Layer 4 of a small transformer language model trained on English Wikipedia (8 layers, counted from 0, width 128).
Take only the direct path to the model's output, skipping the later layers: a vector added to the residual stream pushes a token's score in proportion to its dot product with that token's output vector.

Output vectors of the tokens that the questions are about. A number n stands for (n - 500) times 0.002.
" It": 307 356 476 612 679 779 520 259 618 623 617 452 490 506 332 496 525 544 418 442 437 405 564 687 757 516 638 645 432 552 383 446 522 418 484 463 435 598 357 616 401 525 375 300 444 395 399 443 610 343 426 355 578 301 506 643 670 526 424 509 588 440 379 376 651 618 490 580 428 407 476 441 531 611 650 549 354 609 426 302 681 550 837 597 468 310 341 610 459 532 328 447 616 622 568 588 567 585 609 496 375 471 533 595 683 589 832 390 622 523 622 685 353 626 490 497 517 667 573 193 813 493 510 630 607 492 286 624
"ict": 481 439 483 441 449 319 481 509 470 596 555 473 528 574 415 764 558 433 469 205 531 523 579 582 586 547 244 651 363 636 418 408 500 236 613 193 330 608 254 529 657 657 521 278 277 321 648 454 570 380 372 452 347 205 500 362 835 532 611 485 512 569 531 661 468 724 664 492 709 423 474 695 719 612 761 676 477 414 493 351 430 277 864 287 403 275 367 189 619 598 142 355 280 532 638 657 554 512 743 661 428 577 696 694 495 233 773 690 699 691 357 652 451 655 467 663 377 564 538 370 511 596 685 347 837 383 584 432
"k": 410 444 409 445 648 589 558 383 583 614 590 761 584 453 506 634 475 411 479 461 522 625 649 572 666 729 522 491 210 408 489 476 395 414 683 550 680 595 485 448 500 372 453 704 631 574 644 313 591 547 272 608 456 412 417 325 596 515 578 346 370 737 538 548 482 589 195 354 423 324 367 649 594 584 752 755 585 335 439 569 551 491 314 268 472 555 507 611 625 527 380 430 667 538 595 330 466 79 652 372 425 578 514 608 708 681 635 411 459 478 863 395 394 479 383 371 587 437 552 231 714 513 524 442 688 581 562 577
"ise": 237 577 170 408 432 433 515 250 600 339 455 592 610 695 312 803 634 371 792 505 637 517 441 645 426 760 314 640 505 483 753 374 480 405 504 259 523 477 392 898 495 643 232 672 512 263 500 386 465 334 310 283 521 288 733 530 444 474 690 480 946 441 582 624 630 712 568 387 416 224 587 642 396 579 813 691 500 686 706 479 648 711 539 382 481 290 418 425 396 734 215 451 740 597 647 675 583 562 423 367 270 363 191 557 831 593 420 668 568 703 388 693 391 433 496 636 455 443 620 536 590 442 719 560 632 619 500 526
"ell": 508 305 318 490 730 795 402 566 564 528 522 849 276 500 527 746 638 529 361 517 527 449 538 383 446 541 425 475 632 651 807 508 299 626 366 574 593 538 279 487 255 431 515 616 426 473 527 489 619 439 440 477 511 345 410 613 638 440 451 610 525 447 356 461 664 574 672 630 508 223 549 635 665 744 554 625 549 261 564 404 533 512 605 594 435 488 435 474 676 526 207 580 447 476 582 468 504 490 632 351 618 323 368 638 410 573 535 531 520 720 342 577 489 475 496 387 352 707 653 534 421 801 737 582 661 624 362 377
"ient": 537 385 166 653 646 276 517 115 544 729 481 661 224 535 687 647 565 305 592 241 376 474 882 398 556 487 183 693 525 541 719 445 474 306 584 247 519 593 457 538 446 451 752 127 583 236 309 495 365 589 380 238 678 644 366 441 351 312 539 626 445 401 459 377 843 486 500 620 569 345 517 509 329 420 757 470 484 538 492 229 521 559 535 384 595 557 525 398 780 511 186 288 882 282 741 596 477 328 788 525 473 445 221 572 488 510 970 373 513 762 355 621 178 585 453 549 727 506 441 249 488 583 675 148 724 445 315 322

Each question shows what one neuron of this layer's MLP adds at an activation of 1. A number n stands for (n - 500) times 0.0016.

n479: 484 354 519 590 612 457 543 567 416 482 497 526 498 390 511 553 576 418 529 553 408 419 633 516 510 557 525 521 411 407 607 675 520 475 560 398 472 486 600 326 699 579 600 609 573 588 357 590 335 374 502 500 405 559 456 403 342 485 434 379 421 320 604 413 560 374 595 473 369 624 469 429 442 404 645 531 418 530 486 459 476 668 425 519 566 550 553 495 486 379 464 441 484 647 618 575 502 418 550 362 606 517 398 584 475 593 589 376 625 683 617 558 570 610 497 475 610 644 557 548 470 398 523 450 412 463 361 505
Which of these tokens does it push up most? "ient"

n4: 555 475 534 444 519 612 546 438 582 566 505 513 485 523 357 503 343 588 334 451 483 475 407 543 703 543 346 564 424 442 488 399 625 637 523 639 427 466 410 560 471 564 357 530 532 633 376 373 516 517 309 521 442 490 613 444 447 542 468 507 500 566 389 518 593 468 535 492 544 505 502 598 421 606 595 358 457 616 511 500 497 372 451 487 495 533 403 431 636 544 567 264 497 438 708 474 610 417 408 571 392 689 505 437 603 570 481 546 427 489 401 526 461 311 624 512 639 527 468 470 471 457 417 528 435 614 576 463
Which of these tokens does it push up most? "k"

n340: 506 520 509 518 585 488 426 452 563 611 565 659 394 619 527 562 338 649 329 409 477 500 466 500 520 570 466 577 391 462 526 387 534 734 659 312 500 591 503 417 335 506 201 375 482 477 563 576 508 464 656 506 713 554 486 395 312 474 611 615 412 552 472 663 408 466 552 556 476 469 563 398 535 697 517 514 485 561 704 602 536 526 537 370 477 532 653 471 537 412 568 566 539 524 629 568 401 616 581 521 332 625 670 434 492 546 562 543 557 286 364 408 440 551 553 406 440 636 305 652 582 532 677 491 567 573 587 466
Which of these tokens does it push up most? "ict"

n390: 409 642 566 372 553 561 520 482 449 468 288 522 631 447 452 520 518 490 399 478 572 566 594 465 524 630 624 435 426 463 529 451 560 409 459 435 435 454 510 418 492 552 659 613 436 529 512 569 489 641 673 536 498 497 512 443 644 375 464 457 493 492 572 490 415 487 449 445 573 423 459 474 436 430 405 409 624 556 541 509 528 539 490 634 544 466 389 493 541 577 717 524 482 523 389 332 546 345 464 444 498 507 493 467 429 677 408 433 492 538 626 440 326 584 689 445 321 590 523 508 449 593 431 488 474 594 478 715
Which of these tokens does it push down most? "ient"

n270: 690 554 588 533 544 428 536 569 536 333 491 676 419 500 530 394 391 503 702 459 526 720 587 697 500 651 551 440 473 569 446 597 391 469 434 647 428 751 488 509 515 435 578 469 391 523 628 461 414 632 397 457 483 509 445 472 585 543 460 253 568 497 434 429 384 629 374 251 485 511 457 432 506 497 451 600 666 517 540 564 617 749 668 509 459 378 568 605 436 526 492 603 619 384 482 427 648 387 494 479 585 467 561 467 452 578 285 509 301 594 580 571 530 486 465 466 381 531 478 307 548 290 480 465 433 456 532 531
Which of these tokens does it push down most? "ient"

n285: 512 468 500 482 534 431 316 317 384 506 660 515 394 602 386 686 601 458 462 594 346 346 492 803 406 474 511 527 524 512 352 473 487 552 561 518 425 518 453 514 424 432 456 516 267 575 406 613 527 433 483 552 468 518 528 494 467 460 441 463 556 604 384 541 405 528 434 399 586 544 403 463 606 601 514 543 638 567 265 548 409 468 354 693 386 585 447 518 442 329 540 328 419 590 580 608 527 720 596 464 701 567 547 618 359 622 416 586 467 555 419 553 710 383 485 679 393 494 531 525 652 424 379 664 496 424 410 491
Which of these tokens does it push down most? "ient"

n498: 584 480 467 464 574 536 479 674 573 590 442 332 580 361 733 506 457 468 297 529 607 574 522 607 503 365 632 549 494 531 374 590 269 549 486 291 423 587 478 359 608 620 451 355 607 335 419 485 428 522 470 482 489 515 459 579 323 475 314 578 494 770 555 573 337 427 511 556 588 448 652 623 598 347 466 559 688 527 581 447 461 465 423 231 462 649 427 477 394 439 504 500 512 591 545 505 465 638 320 625 354 385 503 509 497 506 608 473 588 527 481 386 435 506 460 595 478 653 470 397 581 537 475 480 508 393 452 433
Which of these tokens does it push up most? "ict"

n184: 602 456 611 485 464 324 414 549 529 511 358 500 694 540 419 523 524 360 458 458 450 508 716 457 538 612 495 439 512 360 489 521 654 319 503 589 378 398 539 605 394 454 602 554 520 489 478 532 461 519 626 582 586 526 596 536 386 423 467 560 540 614 665 366 647 485 566 446 563 687 508 514 429 560 433 599 373 545 603 482 526 483 587 551 424 393 611 410 571 693 477 428 609 606 482 531 619 454 652 558 560 433 373 349 708 514 344 482 437 450 484 423 546 566 658 571 500 737 538 699 471 416 703 472 292 515 469 571
Which of these tokens does it push up most? "ise"

n8: 431 449 280 401 593 556 606 488 527 390 576 488 450 420 562 494 516 618 369 439 591 468 428 488 523 229 492 513 551 397 294 219 639 299 466 433 454 638 531 389 578 459 574 451 470 577 492 458 417 539 497 551 551 363 563 476 481 454 374 536 407 581 511 330 406 476 477 353 656 434 585 545 425 597 334 401 476 533 340 328 387 317 488 509 436 659 544 622 318 526 344 404 583 397 430 562 448 594 509 545 418 619 265 411 614 437 432 451 541 443 552 600 637 387 445 452 435 648 362 516 446 416 436 477 469 409 481 584
Which of these tokens does it push up most? " It"

n21: 417 514 675 429 415 433 526 550 433 608 422 554 500 360 471 480 540 564 583 849 455 673 541 337 558 523 589 448 394 531 420 485 466 452 398 614 635 715 457 355 548 451 479 515 580 584 400 414 545 350 571 396 800 518 546 632 419 612 440 514 532 473 686 532 497 551 461 396 523 459 361 456 529 587 475 436 569 527 551 471 518 503 464 644 417 486 552 417 685 592 547 645 497 669 470 466 545 488 322 624 595 522 682 682 456 551 476 584 544 443 435 535 667 634 583 422 411 503 489 608 450 454 426 560 753 568 459 514
Which of these tokens does it push up most? "ell"

n413: 589 571 514 592 604 537 494 500 560 439 401 344 412 568 398 500 518 692 486 701 267 428 529 587 514 580 368 452 425 409 530 442 539 678 522 503 587 365 678 473 381 590 456 556 687 585 454 387 410 428 622 451 511 582 544 418 435 565 415 535 511 561 376 382 593 275 451 492 390 547 541 487 575 622 552 495 415 439 410 409 466 336 453 343 375 445 464 397 549 413 607 492 608 477 506 675 513 503 532 348 553 672 564 580 521 431 464 585 534 645 503 421 628 416 597 314 542 615 479 651 399 530 441 691 455 518 503 611
Which of these tokens does it push up most? "ell"